Layer 10 of a small transformer language model trained on English Wikipedia (13 layers, counted from 0, width 128).
Take only the direct path to the model's output, skipping the later layers: a vector added to the residual stream pushes a token's score in proportion to its dot product with that token's output vector.

Output vectors of the tokens that the questions are about. A number n stands for (n - 500) times 0.003.
"ology": 656 431 498 451 381 622 503 524 662 562 715 618 664 629 609 479 635 690 283 575 283 498 453 487 483 593 699 471 543 561 528 382 556 616 605 457 333 514 489 470 560 585 460 428 439 556 559 231 607 369 575 521 570 554 497 587 636 677 388 587 439 470 564 304 392 615 633 317 686 342 331 394 561 400 376 637 542 534 472 425 480 386 556 377 541 599 340 261 362 449 382 321 493 490 515 694 442 555 523 451 576 354 525 474 372 468 647 469 505 508 366 512 414 430 495 588 322 476 338 619 548 666 514 602 408 526 575 462
"election ": 474 596 599 405 658 630 465 429 288 344 584 583 515 277 638 390 625 428 686 589 481 394 520 473 350 371 350 403 367 291 346 516 543 659 635 426 277 555 705 458 599 475 611 292 383 547 477 539 481 393 590 445 346 387 281 620 551 445 476 476 502 690 518 444 636 495 528 494 314 444 512 299 436 505 542 626 477 624 594 475 596 488 502 626 588 693 460 706 503 556 525 374 521 733 539 525 505 594 467 433 549 515 502 546 457 708 232 366 661 541 492 522 589 536 330 394 330 508 415 562 498 531 494 419 796 580 549 552
"its ": 467 351 437 675 566 209 440 347 462 432 374 365 675 556 522 229 445 491 423 556 444 396 463 562 491 541 409 497 490 468 534 634 588 493 832 471 374 453 725 512 440 482 486 567 564 498 560 400 538 504 665 423 440 327 606 716 515 380 455 408 494 483 493 382 371 448 547 391 280 429 484 418 596 554 463 580 529 578 631 501 471 708 740 475 935 397 546 504 566 558 552 486 539 455 364 507 548 635 557 489 390 396 744 563 352 393 418 635 594 486 638 472 543 494 494 570 456 589 338 651 622 467 353 439 658 392 384 406
"ties ": 572 469 586 790 415 521 395 459 575 596 594 578 477 339 617 265 638 657 494 435 561 504 576 490 424 295 521 484 558 562 387 551 504 471 342 345 420 561 432 366 450 406 612 587 489 477 285 326 637 494 613 637 462 521 697 472 597 461 268 460 480 504 543 320 691 305 576 694 501 436 438 374 562 666 338 613 444 531 424 554 335 641 406 566 786 346 463 565 452 626 429 325 485 395 415 642 453 735 454 367 590 619 456 740 400 469 457 457 434 609 530 363 355 504 573 372 508 602 429 601 565 608 621 636 456 486 497 409
"career": 563 376 576 544 502 674 655 506 471 619 770 680 620 483 400 563 543 790 566 640 571 389 217 393 581 306 299 463 404 458 609 282 384 327 497 316 506 529 510 457 529 647 523 612 524 486 544 472 720 297 616 544 446 582 314 436 378 588 521 483 441 694 533 416 580 712 640 464 476 210 325 211 510 483 543 519 490 717 646 424 678 401 554 414 386 541 438 405 524 453 311 254 648 581 459 523 544 591 829 286 228 347 459 600 441 850 568 514 419 363 468 694 262 456 210 457 560 483 510 324 805 497 573 755 514 622 455 410
"ISBN ": 621 434 709 412 422 436 506 475 453 418 662 427 570 467 453 485 642 650 488 620 366 480 564 318 769 503 425 563 720 496 611 405 355 515 574 344 549 356 302 570 510 485 399 496 398 561 544 186 597 485 357 341 423 330 454 545 422 488 154 463 513 861 492 689 442 733 582 257 514 665 503 456 517 649 760 651 489 670 583 327 333 385 592 492 514 546 261 466 546 414 529 348 631 595 566 455 171 499 674 536 489 394 570 488 633 544 534 492 424 499 414 369 572 510 538 521 435 779 345 313 499 719 475 525 577 647 596 419
"ities": 597 428 579 532 375 590 457 549 507 523 537 648 769 657 479 330 538 484 661 577 467 471 379 362 376 259 621 616 455 355 592 358 474 272 471 350 444 565 630 550 455 535 503 412 579 651 318 586 589 317 823 465 595 399 553 452 496 514 397 605 472 480 565 569 429 481 550 600 298 496 316 320 653 424 391 477 572 726 455 473 402 517 456 586 698 463 259 566 374 644 615 455 520 618 413 706 423 602 598 470 423 555 472 595 334 567 529 658 456 606 573 319 485 443 601 621 85 575 473 594 542 507 448 563 430 401 409 473
"death": 478 556 445 511 487 403 699 652 601 676 573 640 666 488 541 449 529 578 701 677 573 326 421 319 571 201 551 781 449 472 467 400 369 508 542 413 584 309 651 435 622 642 693 437 409 472 308 431 442 278 659 425 500 323 441 585 398 448 691 491 595 864 517 255 368 547 625 520 443 380 661 317 388 527 504 595 678 374 533 434 399 230 576 354 474 662 484 459 501 587 621 512 528 611 335 628 515 674 713 420 462 493 405 393 384 703 500 441 497 325 324 344 370 504 439 446 244 584 436 389 762 598 504 613 541 454 636 412
"Released": 668 584 546 549 421 428 499 482 317 654 454 496 613 560 416 551 493 600 529 520 413 339 450 624 497 418 439 764 399 425 485 304 232 399 529 495 499 341 447 602 360 724 580 531 455 581 353 208 527 543 601 136 463 384 375 492 408 442 546 747 610 979 521 643 508 596 619 254 468 476 438 563 689 417 663 559 311 524 445 480 465 620 458 406 528 525 223 337 504 527 452 407 633 377 532 670 328 464 663 551 709 477 642 268 503 799 601 335 334 534 204 375 491 436 701 586 590 455 440 554 842 800 626 543 428 601 444 313
"President ": 479 549 746 427 521 482 534 657 331 460 720 603 487 440 451 386 544 454 554 460 383 463 554 510 436 343 503 494 490 503 433 431 507 525 777 456 588 561 429 447 576 582 671 400 246 561 364 389 530 451 466 465 430 416 356 477 500 587 176 814 668 691 503 354 633 788 594 550 348 481 456 549 400 546 435 627 652 580 711 488 297 536 353 306 695 527 486 380 513 535 431 425 543 689 321 553 481 490 523 526 452 439 523 629 503 507 401 520 448 497 347 510 663 524 419 328 461 533 482 329 547 620 593 478 589 553 396 472
"′": 665 614 566 451 266 668 557 506 413 510 446 691 532 387 480 422 715 417 588 551 499 310 563 476 459 270 486 612 529 264 513 262 481 648 510 304 584 379 379 452 707 477 578 536 527 394 676 491 594 486 381 496 591 561 659 634 308 383 630 515 422 733 552 535 355 477 542 667 317 442 520 292 547 471 483 644 728 496 567 302 402 643 409 305 559 750 286 636 537 519 572 435 560 538 488 481 651 448 585 403 516 631 576 320 427 462 427 464 469 659 598 488 513 437 309 339 631 503 290 488 623 675 455 469 387 471 612 412
"saw ": 484 639 852 512 532 542 634 489 227 458 635 594 410 475 405 485 436 373 591 569 505 297 497 587 711 531 428 523 651 465 556 486 613 395 406 357 580 453 355 427 576 499 545 612 436 592 444 260 461 409 616 394 360 449 377 718 527 543 238 535 505 527 526 403 393 527 465 362 600 561 474 310 658 634 613 619 599 598 385 452 471 425 444 462 392 431 496 505 441 577 200 322 407 514 292 659 564 505 684 457 602 581 765 735 419 469 446 477 562 542 571 349 387 575 575 555 626 682 316 432 435 592 467 583 565 710 340 429
"cens": 520 449 802 421 496 420 518 573 217 452 377 556 332 417 661 601 488 488 416 506 467 312 539 369 386 332 415 513 628 409 506 330 490 489 521 457 633 439 617 612 436 421 569 453 539 468 233 386 694 351 433 494 449 491 439 599 545 613 451 440 604 607 524 227 586 651 545 497 368 562 469 381 724 684 631 753 611 747 554 424 186 397 553 652 421 458 440 491 497 472 589 391 654 714 257 513 298 719 746 472 380 636 593 548 488 690 418 495 532 717 501 334 663 536 509 542 103 549 445 482 409 346 613 490 722 549 464 502
"title ": 557 478 649 633 577 647 404 528 436 422 490 514 506 557 581 428 637 525 620 622 371 292 327 610 626 340 435 618 555 411 196 488 340 411 434 489 339 437 297 576 572 552 548 443 344 548 561 434 485 301 490 442 525 429 413 346 390 417 335 513 376 674 512 544 660 583 543 510 516 358 336 493 600 603 588 765 437 516 486 528 546 724 451 458 615 520 515 666 489 587 469 453 563 614 503 516 530 550 327 450 344 586 577 619 585 496 464 427 509 638 247 259 327 515 454 392 550 398 592 471 913 543 559 702 499 512 574 588
"===": 453 598 655 514 393 636 403 345 572 306 510 618 339 447 544 215 661 510 575 473 604 532 584 425 595 342 463 415 357 483 561 525 550 348 549 389 621 516 503 515 432 405 689 601 679 613 496 294 434 523 496 524 661 430 275 619 416 500 596 722 406 396 499 597 500 561 520 414 489 695 248 303 363 488 314 695 536 565 513 450 481 360 493 629 373 496 372 423 452 491 577 339 278 590 545 461 625 552 777 527 432 613 450 563 437 581 419 720 560 562 371 554 553 471 406 668 537 593 367 606 313 712 404 760 412 481 461 555

Output weights of attention head 0. The head adds the sum of these rows, row i times number i of z. A number n stands for (n - 500) times 0.0021.
o0: 588 462 506 439 538 309 857 454 530 618 617 730 397 456 433 734 729 534 422 532 627 536 395 403 578 492 728 272 527 439 687 525 467 525 475 477 369 210 491 334 718 818 267 500 407 421 551 270 486 647 509 364 520 502 487 310 415 484 475 551 493 292 511 485 376 567 534 582 435 400 542 595 474 483 501 658 639 602 398 448 499 543 744 335 446 674 544 283 258 435 462 490 378 476 362 878 422 645 581 871 354 306 331 694 407 714 648 477 416 540 566 475 496 551 311 569 425 627 543 364 458 596 604 590 346 699 92 368
o1: 520 446 562 482 341 527 368 653 416 477 512 602 642 380 414 516 481 401 539 634 572 485 501 592 496 413 561 475 546 576 483 560 389 556 511 696 271 628 428 398 491 409 106 393 790 466 626 425 455 607 829 577 357 599 455 675 746 316 447 299 704 568 683 521 295 750 675 350 633 360 506 713 593 590 332 489 465 672 397 427 543 490 525 503 286 609 320 620 514 601 650 344 421 817 553 589 523 515 684 493 490 520 423 279 298 552 418 341 420 413 529 572 455 421 437 447 264 439 467 718 338 493 483 558 488 425 479 445
o2: 525 556 455 597 374 586 448 467 458 391 501 518 300 480 352 557 500 692 541 253 509 644 722 546 389 447 503 585 514 411 748 580 510 477 315 514 522 445 588 541 531 612 502 371 652 652 393 209 451 393 459 470 615 577 350 604 519 631 600 614 597 495 519 508 605 269 374 358 608 400 652 443 379 541 328 294 596 382 468 782 554 463 517 323 546 319 593 342 309 447 613 489 386 520 459 602 410 565 577 561 559 430 498 608 515 557 647 266 502 513 556 573 753 762 607 408 581 476 520 500 721 381 613 466 613 277 472 180
o3: 483 502 440 347 625 491 327 445 633 293 579 600 369 417 585 361 487 402 590 709 495 770 612 575 684 300 327 756 486 490 392 499 177 573 403 313 330 486 601 406 650 134 491 663 657 444 440 299 441 557 459 667 737 381 477 575 274 567 426 385 439 461 242 636 286 344 730 345 492 108 615 195 527 387 513 471 452 400 509 866 453 632 579 579 661 465 466 678 775 769 664 509 542 401 356 381 534 631 704 425 294 827 534 853 419 682 405 464 488 427 623 767 523 527 719 304 431 567 362 672 542 468 661 778 351 595 222 172
o4: 427 435 474 339 248 684 392 461 440 569 557 541 509 473 379 494 527 599 544 495 557 369 114 546 437 504 336 563 708 347 450 524 520 493 606 580 686 545 208 550 561 677 590 402 571 445 572 643 562 537 492 510 192 650 527 459 448 640 425 602 341 810 288 671 662 593 363 460 578 417 490 340 555 409 510 404 619 369 498 697 572 546 300 405 505 529 561 561 570 481 479 675 369 537 706 487 665 475 683 516 334 570 617 343 457 469 579 623 336 615 155 413 743 467 441 480 485 521 404 714 352 745 323 425 572 589 351 486
o5: 524 497 366 433 434 345 316 491 556 609 401 469 557 451 439 452 418 612 157 288 731 768 530 197 358 632 644 705 419 635 522 599 756 464 489 631 294 400 641 797 651 448 574 580 513 648 457 420 378 832 383 307 225 709 796 454 621 595 573 654 252 506 729 453 359 455 632 516 494 484 557 577 608 540 540 413 535 541 485 712 654 409 486 205 379 473 578 333 273 465 599 589 343 368 428 606 310 541 606 658 416 402 302 346 476 588 429 735 484 367 413 557 372 813 574 844 298 403 696 330 167 212 805 855 484 376 212 590
o6: 396 802 737 668 404 472 420 492 497 411 474 588 421 474 860 552 874 460 596 354 433 334 458 389 446 489 571 420 563 468 529 628 510 552 500 516 560 511 592 495 522 582 655 494 448 422 471 516 493 387 583 285 390 462 494 525 517 378 701 524 502 487 290 469 501 791 661 397 278 459 372 621 423 439 486 818 324 454 435 620 495 551 613 574 512 565 256 505 326 328 424 247 361 478 398 256 372 613 342 596 511 555 424 335 487 378 505 744 627 400 442 579 731 570 339 479 491 597 406 631 549 411 616 406 682 520 590 601
o7: 604 396 411 396 661 206 565 531 662 325 575 465 665 614 219 441 356 487 494 296 409 492 531 602 322 616 511 410 510 633 582 535 440 437 606 398 576 598 581 357 591 573 607 426 751 528 617 573 530 500 570 587 277 364 477 678 645 617 447 809 626 407 469 603 545 211 451 426 425 360 333 497 393 306 472 568 424 464 584 504 483 385 577 522 475 514 505 151 933 529 466 508 451 356 513 482 649 471 480 592 525 539 400 514 556 339 390 471 541 569 546 489 818 467 587 504 391 538 230 740 620 552 529 577 638 268 492 440
o8: 454 235 594 357 407 737 504 612 615 538 582 476 535 639 367 500 528 648 571 598 630 465 454 344 415 444 546 442 707 235 425 442 512 575 698 408 296 536 685 469 346 521 320 497 591 621 601 586 412 489 609 525 490 633 545 522 677 300 498 326 574 441 703 672 599 310 583 855 582 554 373 484 243 340 415 462 377 506 393 452 503 402 375 327 532 358 429 588 689 506 452 378 338 635 493 342 630 635 608 434 500 250 373 373 584 233 583 516 569 571 338 513 466 732 659 563 434 660 752 557 535 499 404 338 604 349 535 586
o9: 685 460 387 185 347 678 632 470 378 367 608 397 445 614 410 629 428 323 695 646 358 338 420 738 913 338 493 440 407 598 453 430 471 506 310 269 324 408 412 643 566 425 306 541 425 658 598 637 436 551 644 441 499 771 682 435 309 474 479 508 363 363 288 155 567 710 568 460 573 459 485 615 446 476 620 471 346 617 668 490 772 764 676 660 244 639 865 714 206 713 381 527 708 534 791 327 318 144 353 597 686 496 412 390 584 535 545 587 528 372 649 589 404 437 539 659 591 539 370 206 542 421 523 389 510 613 275 530
o10: 358 640 672 433 478 544 435 689 521 469 463 584 523 540 578 768 654 522 470 328 529 243 270 635 689 567 267 561 685 413 411 296 626 451 532 233 607 430 547 718 515 330 487 548 653 284 383 513 410 582 310 688 620 783 821 384 448 558 692 550 387 443 760 252 400 622 318 446 346 414 307 352 374 415 652 503 268 662 499 253 736 817 877 654 343 413 411 702 485 508 533 517 712 448 422 636 498 369 422 408 495 599 477 521 588 566 363 154 486 579 583 235 467 260 631 756 561 380 267 553 261 495 432 547 514 503 475 634
o11: 509 369 425 529 483 590 131 388 555 388 376 836 411 656 597 682 675 587 551 550 424 633 634 676 646 644 249 631 431 218 397 585 464 353 593 605 492 279 560 437 646 470 626 544 470 622 414 533 619 301 545 634 524 413 513 640 786 579 628 484 425 457 261 263 687 668 398 381 599 591 241 260 528 437 435 550 313 619 535 628 573 260 500 593 421 548 594 561 727 744 400 366 687 673 398 530 288 667 636 427 318 351 408 619 759 674 477 356 591 582 305 429 341 311 763 385 280 270 568 530 431 576 383 522 580 364 321 425
o12: 359 261 513 397 558 400 768 699 496 337 325 180 592 774 808 424 452 172 483 525 451 521 658 373 497 585 612 450 553 866 258 477 642 339 497 642 447 399 523 673 632 548 575 336 434 539 521 542 696 596 436 475 429 571 530 292 463 221 307 576 655 439 382 623 510 379 648 270 687 490 817 256 584 857 510 541 382 471 439 855 624 506 477 603 669 549 567 732 247 578 581 574 619 593 462 313 292 236 603 399 593 546 261 609 304 393 565 461 625 468 538 636 362 302 627 433 278 633 336 507 407 296 583 653 683 456 347 446
o13: 368 620 766 576 535 625 497 534 294 503 416 283 311 521 629 243 594 613 481 787 628 535 598 403 576 695 125 438 557 502 489 264 610 492 488 634 530 720 485 503 488 568 672 606 483 732 467 374 301 606 482 331 368 277 603 431 691 707 535 555 572 680 296 645 677 428 304 760 606 522 519 473 390 575 495 474 626 644 344 411 573 414 492 525 671 535 293 524 729 271 446 451 296 400 318 409 251 561 551 620 290 545 382 328 531 466 546 391 599 485 446 486 387 531 361 609 504 444 291 334 511 639 564 639 488 726 436 577
o14: 410 465 394 657 397 455 438 453 659 867 375 702 453 447 349 638 455 482 590 585 667 628 405 328 316 470 494 372 384 627 492 559 539 310 557 714 453 575 615 544 538 539 402 518 487 450 169 637 445 669 595 378 462 549 494 623 430 445 691 366 452 418 527 191 705 393 978 605 457 532 611 495 651 523 295 373 441 585 606 647 568 350 544 596 427 476 519 496 490 646 453 759 531 286 578 455 605 622 415 436 631 456 357 303 422 649 509 572 553 237 560 407 459 583 571 458 596 463 549 446 519 439 407 321 455 273 515 367
o15: 361 558 591 453 594 735 706 754 647 646 501 563 473 394 389 832 604 574 532 530 592 357 560 610 371 668 561 855 398 511 423 277 169 652 294 527 683 442 491 487 420 501 502 493 749 590 538 357 446 505 477 614 341 556 360 408 650 394 736 285 638 771 391 580 609 491 567 529 726 452 495 289 718 507 728 538 535 510 513 507 443 442 531 342 544 508 486 423 542 380 295 296 462 274 750 399 615 395 693 363 329 667 532 398 389 309 445 530 273 377 469 308 358 675 377 188 547 580 570 312 616 412 257 72 614 566 705 563
o16: 471 218 761 559 624 352 460 558 650 337 458 619 324 269 542 503 193 527 620 479 440 574 397 510 696 486 697 411 342 404 509 691 242 409 530 435 584 538 566 479 514 533 449 500 569 868 572 441 436 549 496 619 631 343 757 422 533 421 616 526 399 631 591 638 731 393 574 450 594 688 193 399 180 223 504 569 581 656 544 252 369 427 415 611 514 613 889 543 464 574 480 370 522 462 538 649 590 586 458 516 365 544 693 508 268 287 580 675 524 557 333 398 526 499 615 384 387 461 455 388 688 449 324 380 326 627 589 537
o17: 466 516 678 404 437 705 505 759 355 376 506 732 455 376 392 488 586 353 780 330 472 459 462 483 492 523 491 473 628 538 396 489 651 301 690 259 678 451 441 503 557 423 516 284 673 390 541 524 727 550 557 588 574 150 492 451 567 509 545 498 479 440 268 259 364 642 355 599 512 402 698 323 298 507 639 523 520 598 583 614 323 452 480 460 284 504 413 492 568 564 531 645 570 679 591 744 398 537 633 471 457 559 365 579 555 507 418 530 335 407 520 433 476 702 353 698 656 597 492 303 637 421 438 534 511 561 335 413
o18: 399 459 529 560 224 449 479 579 702 380 472 681 373 483 766 666 333 190 610 688 398 542 246 618 288 393 225 326 293 549 434 617 482 412 457 562 414 442 354 463 403 453 443 480 587 456 579 523 474 640 434 553 596 567 453 455 486 567 308 470 678 356 331 520 493 289 525 413 383 689 760 674 500 304 241 401 529 217 320 675 682 335 835 533 507 420 441 585 393 631 434 715 695 514 454 573 424 627 371 260 482 577 703 434 709 340 714 615 497 592 746 645 475 631 478 802 507 714 544 491 512 495 382 452 602 530 521 616
o19: 659 680 261 671 551 377 790 346 323 695 585 491 466 482 534 549 628 477 570 480 780 574 639 326 423 643 716 578 541 767 830 503 525 434 686 377 695 485 452 440 376 605 638 668 539 532 491 516 286 527 576 404 288 443 433 743 498 266 392 542 655 488 594 447 477 414 269 442 425 390 511 450 590 390 376 546 483 385 275 616 337 602 543 412 212 449 237 459 286 379 415 564 725 311 499 568 553 692 279 237 653 625 309 439 512 417 630 715 498 363 581 570 627 214 456 519 613 560 319 517 427 548 576 483 474 520 413 590
o20: 400 601 528 514 689 450 474 499 626 389 533 413 665 575 637 472 246 444 450 499 316 575 621 530 424 721 614 372 526 372 349 294 534 300 427 429 486 496 394 609 543 445 476 555 418 645 454 474 652 488 551 534 373 460 353 330 613 366 220 314 276 380 363 131 512 442 676 674 369 679 430 474 467 534 481 673 287 566 682 602 472 534 519 664 458 546 338 627 471 591 513 532 786 460 789 511 244 529 373 440 427 435 667 378 499 397 484 567 407 497 663 807 607 305 375 614 584 405 562 653 611 593 740 470 638 358 587 887
o21: 580 513 402 633 627 463 479 393 403 403 606 574 410 472 618 322 574 500 586 788 452 697 430 674 424 342 663 358 459 625 367 774 676 556 672 325 212 688 503 391 525 361 457 332 489 566 625 255 462 506 562 696 497 733 547 494 533 437 443 579 357 529 627 417 480 386 221 478 618 507 417 272 258 710 545 480 655 375 615 694 626 192 323 445 532 710 522 552 580 500 459 476 500 634 243 587 667 475 544 627 635 330 774 762 514 426 355 427 399 387 510 581 674 336 585 306 452 374 444 241 327 640 541 292 512 668 268 716
o22: 424 773 520 451 431 332 358 563 378 700 497 511 729 681 550 555 438 609 275 356 508 409 503 270 484 564 512 564 655 760 635 553 412 579 428 547 281 580 567 355 549 446 343 717 633 366 311 461 792 311 423 650 607 289 458 709 698 443 503 666 372 560 133 149 450 382 744 643 462 490 551 584 541 304 296 596 268 558 645 583 499 359 628 449 481 530 481 475 431 610 630 368 508 462 407 852 399 291 552 470 576 496 315 469 470 567 564 612 624 619 418 659 653 462 439 521 275 560 374 473 568 373 626 529 433 506 469 541
o23: 244 530 581 592 464 775 615 506 534 762 482 586 688 384 640 488 455 195 499 437 675 342 555 388 592 403 584 443 643 315 506 367 535 463 369 576 557 264 346 344 445 524 377 622 470 411 206 446 580 344 442 461 549 501 540 252 660 577 445 468 462 517 725 607 594 506 544 560 562 342 440 428 580 420 565 555 282 553 621 583 597 422 489 665 276 299 572 606 494 537 561 460 378 329 456 633 470 626 586 233 537 716 520 331 402 549 624 476 591 523 573 410 701 754 298 850 185 504 644 629 559 458 208 772 436 546 364 621
o24: 490 578 639 361 578 439 599 400 374 435 291 757 678 392 165 479 689 873 582 597 474 378 752 421 489 572 438 708 326 342 766 299 389 429 786 379 670 570 453 460 285 513 626 592 440 495 375 467 683 641 799 666 332 337 383 629 237 498 542 498 515 521 339 492 593 460 478 535 556 410 476 466 550 579 661 459 464 556 562 397 523 375 267 262 523 370 580 371 674 383 644 316 520 408 737 440 642 366 513 426 452 515 452 315 365 382 452 616 538 462 462 500 503 587 578 522 495 431 513 517 656 627 244 300 526 577 748 663
o25: 677 431 455 694 752 421 480 456 495 696 368 679 540 395 238 599 350 525 606 513 657 543 747 332 425 384 462 505 474 369 387 477 615 389 318 411 546 784 634 386 580 458 622 308 509 684 538 601 458 529 469 300 449 508 661 353 517 695 306 404 563 560 741 655 465 427 712 423 468 390 734 338 801 663 600 570 129 471 231 334 449 431 415 157 559 593 319 583 671 508 460 381 528 479 587 484 318 573 476 339 642 417 546 518 625 573 515 389 352 625 669 513 546 491 395 432 667 489 344 623 457 574 373 553 450 470 647 394
o26: 493 465 502 435 466 459 461 531 575 585 459 288 606 675 707 294 377 433 665 626 488 491 669 773 555 283 316 612 368 458 461 694 574 214 423 560 398 548 303 516 448 526 482 574 598 815 531 443 561 584 386 531 341 516 458 666 555 305 554 512 386 490 496 626 642 389 496 351 457 584 390 506 528 268 403 573 382 476 438 464 724 619 486 596 468 377 784 420 520 639 621 629 508 355 339 644 579 505 491 843 407 183 429 676 324 534 445 399 490 555 428 354 742 498 521 477 523 295 491 450 692 449 494 705 404 369 510 531
o27: 553 539 421 543 318 606 397 401 527 686 472 581 598 477 535 578 432 443 454 617 475 658 419 524 324 473 558 706 743 454 655 158 601 215 441 493 392 326 561 629 447 560 294 373 530 697 638 298 273 552 421 525 502 378 328 379 570 731 586 412 664 267 767 708 476 350 745 539 330 433 510 636 455 289 584 658 578 446 643 919 232 462 666 609 516 396 209 586 427 533 516 289 522 397 434 517 454 402 500 267 382 462 600 677 663 691 394 431 373 535 457 373 640 553 434 341 687 476 477 629 589 679 600 583 433 591 404 493
o28: 107 670 368 518 290 455 737 417 481 739 343 465 512 532 722 580 512 486 440 488 642 589 697 295 395 353 509 709 583 603 548 245 371 519 543 602 463 459 393 567 504 673 553 375 675 385 372 585 591 543 741 436 466 751 334 514 676 733 260 580 659 408 731 466 544 752 166 599 532 222 519 514 421 453 371 595 375 529 479 655 586 511 340 525 561 473 456 192 469 573 353 484 527 512 770 409 488 600 424 548 388 590 397 487 396 457 495 674 303 384 241 433 455 526 409 636 302 380 676 654 603 344 578 577 433 322 809 533
o29: 411 237 514 468 539 502 387 649 427 499 486 258 616 433 498 478 490 327 564 337 492 632 558 434 636 242 634 512 434 556 431 579 514 656 330 224 304 537 360 451 683 500 516 293 554 287 519 546 489 738 499 549 707 703 594 393 815 413 154 517 506 582 526 868 382 666 540 370 482 509 364 395 234 703 596 588 792 536 370 729 561 609 524 517 668 326 569 586 98 375 509 461 682 505 396 460 521 490 578 657 292 465 428 726 679 629 621 384 545 687 369 224 484 658 644 618 506 346 411 458 372 404 620 464 481 339 577 572
o30: 437 531 828 608 460 492 500 481 646 492 626 481 593 663 519 449 656 496 491 457 613 389 598 507 703 644 42 629 392 456 533 543 673 538 568 515 481 513 485 257 508 334 581 599 535 337 518 270 387 392 622 527 747 552 543 464 588 584 439 566 391 363 387 496 397 450 509 336 761 657 688 292 456 608 342 608 521 551 554 571 491 386 665 260 559 276 593 334 490 463 484 530 379 331 600 480 474 399 436 280 623 412 440 347 521 469 362 413 852 496 427 347 619 583 666 501 512 483 624 648 540 311 567 474 468 539 367 477
o31: 339 612 407 381 652 434 560 543 613 643 620 389 544 581 513 418 794 583 471 355 541 801 650 466 426 552 405 555 629 350 520 419 538 429 894 501 559 453 380 407 530 460 471 486 350 754 610 383 425 435 567 489 446 626 545 693 397 457 576 425 259 258 694 540 417 474 338 706 408 457 366 568 602 551 535 577 634 419 454 751 463 533 674 707 513 449 379 434 498 401 757 344 365 563 451 258 313 543 400 678 531 548 541 448 751 559 739 403 386 405 497 317 411 417 491 575 657 436 426 138 477 614 453 482 311 473 487 158

Each question shows a token from some text and the vector z that the head gathered there. A number n stands for (n - 500) times 0.0071.

"d": 548 597 495 577 518 458 551 493 544 425 467 565 488 580 474 416 478 505 512 516 513 509 579 516 499 472 497 510 537 523 499 521
Which of these tokens does it push up most? "==="

"Jer": 427 494 458 488 504 447 598 479 442 463 595 467 420 491 350 567 449 459 479 589 528 431 551 497 565 534 499 620 422 510 462 466
Which three tokens does it push up most, strongest first? "′", "Released", "ISBN "

"the ": 456 522 453 518 513 439 529 476 510 462 440 533 481 488 466 512 500 547 578 504 549 501 551 515 521 513 518 509 510 539 531 469
Which two tokens does it push up most, strongest first? "election ", "title "

"ance ": 705 587 413 387 573 663 734 305 343 607 606 583 575 419 711 332 378 499 559 597 610 406 816 755 353 384 482 547 696 500 385 372
Which of these tokens does it push up most? "cens"

"ch": 456 527 505 635 508 536 533 463 466 438 422 477 526 584 514 464 441 587 515 465 502 489 570 531 515 515 492 508 510 583 507 441
Which two tokens does it push up most, strongest first? "ties ", "cens"

"t ": 652 610 388 733 579 368 318 389 497 655 504 609 442 374 566 692 467 730 512 474 609 505 582 622 687 596 423 300 577 483 385 448
Which of these tokens does it push up most? "career"

"9 ": 514 522 539 471 569 453 489 499 498 460 431 502 440 536 464 501 474 564 592 506 529 545 520 387 495 458 532 610 566 487 489 507
Pushed down most: "cens"

"4": 485 613 581 465 488 553 627 449 576 502 371 649 414 497 464 524 452 503 480 528 528 402 628 445 610 469 550 456 620 494 555 559
Pushed down most: "saw "

"at ": 350 330 540 712 433 394 471 647 424 456 472 325 518 500 578 479 704 557 515 811 499 308 569 381 526 458 338 568 229 441 515 877
Which of these tokens does it push up most? "its "

"music": 569 569 424 500 492 582 603 411 364 498 455 561 574 546 655 305 411 491 576 524 533 504 687 549 363 406 475 433 654 481 537 433
Pushed down most: "′"

"a ": 480 455 372 342 581 303 329 328 316 641 514 454 546 466 484 545 681 438 358 529 466 651 431 470 577 578 501 367 330 393 416 387
Pushed down most: "ities"

"0 ": 516 504 520 492 521 502 615 438 538 491 514 548 410 510 531 425 504 533 492 515 429 472 524 526 497 463 473 491 482 524 563 496
Which of these tokens does it push up most? "==="

"an": 536 624 476 521 513 445 577 434 470 458 463 547 501 548 462 429 439 522 494 495 566 528 535 501 460 535 479 479 484 545 535 496
Which of these tokens does it push up most? "election "

"s": 618 548 496 608 417 474 443 458 561 361 399 509 585 457 510 485 479 583 449 517 356 632 658 580 486 474 607 472 571 600 534 333
Which three tokens does it push up most, strongest first? "death", "ties ", "ities"

"'": 553 495 486 533 515 476 541 458 472 444 480 446 499 572 433 529 506 507 521 507 492 559 485 473 491 479 523 544 506 566 496 525
Pushed down most: "ities"

"inv": 604 527 513 473 556 419 514 502 525 489 402 434 532 511 419 510 419 527 519 466 509 491 468 426 524 478 496 554 507 570 472 466
Pushed down most: "ties "

"their ": 530 558 440 596 471 524 451 492 489 480 468 541 523 484 531 486 506 561 468 553 526 509 652 552 520 519 467 480 523 559 442 522
Which two tokens does it push up most, strongest first? "ities", "death"

"in": 550 529 477 525 509 465 520 464 511 432 427 466 507 556 393 543 513 514 510 460 471 554 461 453 487 478 519 584 505 575 513 554
Which three tokens does it push up most, strongest first? "ISBN ", "President ", "title "

"experi": 548 505 493 490 500 476 539 406 390 436 467 513 519 489 603 461 454 482 456 550 521 543 606 556 515 445 568 426 533 489 445 458
Pushed down most: "ISBN "

"10 ": 433 521 507 657 500 593 537 449 463 423 393 459 552 626 534 467 430 602 503 455 493 480 582 533 524 518 480 495 513 608 503 444
Which of these tokens does it push up most? "ties "

". ": 552 536 456 512 496 473 508 472 481 432 476 512 523 511 424 468 456 532 510 449 510 573 515 461 496 479 522 541 549 533 478 466
Which of these tokens does it push up most? "President "

"ased ": 632 513 609 468 454 580 530 509 544 609 498 454 527 513 505 612 520 443 516 428 457 316 518 393 524 461 527 539 458 587 561 465
Pushed down most: "election "

"For ": 492 518 398 667 499 484 583 514 460 466 533 480 645 524 388 382 396 465 491 566 502 460 607 435 537 467 406 580 473 425 441 667
Pushed down most: "career"

"cast ": 599 609 435 728 491 287 385 449 432 582 558 758 488 481 603 607 595 695 331 408 584 404 601 666 729 438 450 343 606 415 447 438
Which three tokens does it push up most, strongest first? "career", "death", "cens"

"edition ": 436 535 408 525 556 352 497 510 473 579 505 544 619 437 450 514 590 578 535 463 548 522 522 487 608 575 584 485 476 553 514 473
Which two tokens does it push up most, strongest first? "title ", "election "

"have ": 614 676 515 613 468 498 388 508 411 499 532 438 528 537 395 538 498 552 474 524 587 492 661 661 517 542 592 583 296 613 552 535
Which of these tokens does it push up most? "saw "

"\"": 618 596 570 594 524 408 385 615 377 495 415 418 505 531 405 436 536 512 464 602 527 597 481 474 493 510 506 491 429 601 493 562
Which of these tokens does it push up most? "saw "

"since ": 578 512 560 580 459 429 512 535 526 465 426 473 553 570 411 447 518 497 426 491 511 500 657 475 532 452 539 541 530 518 494 544
Which of these tokens does it push up most? "President "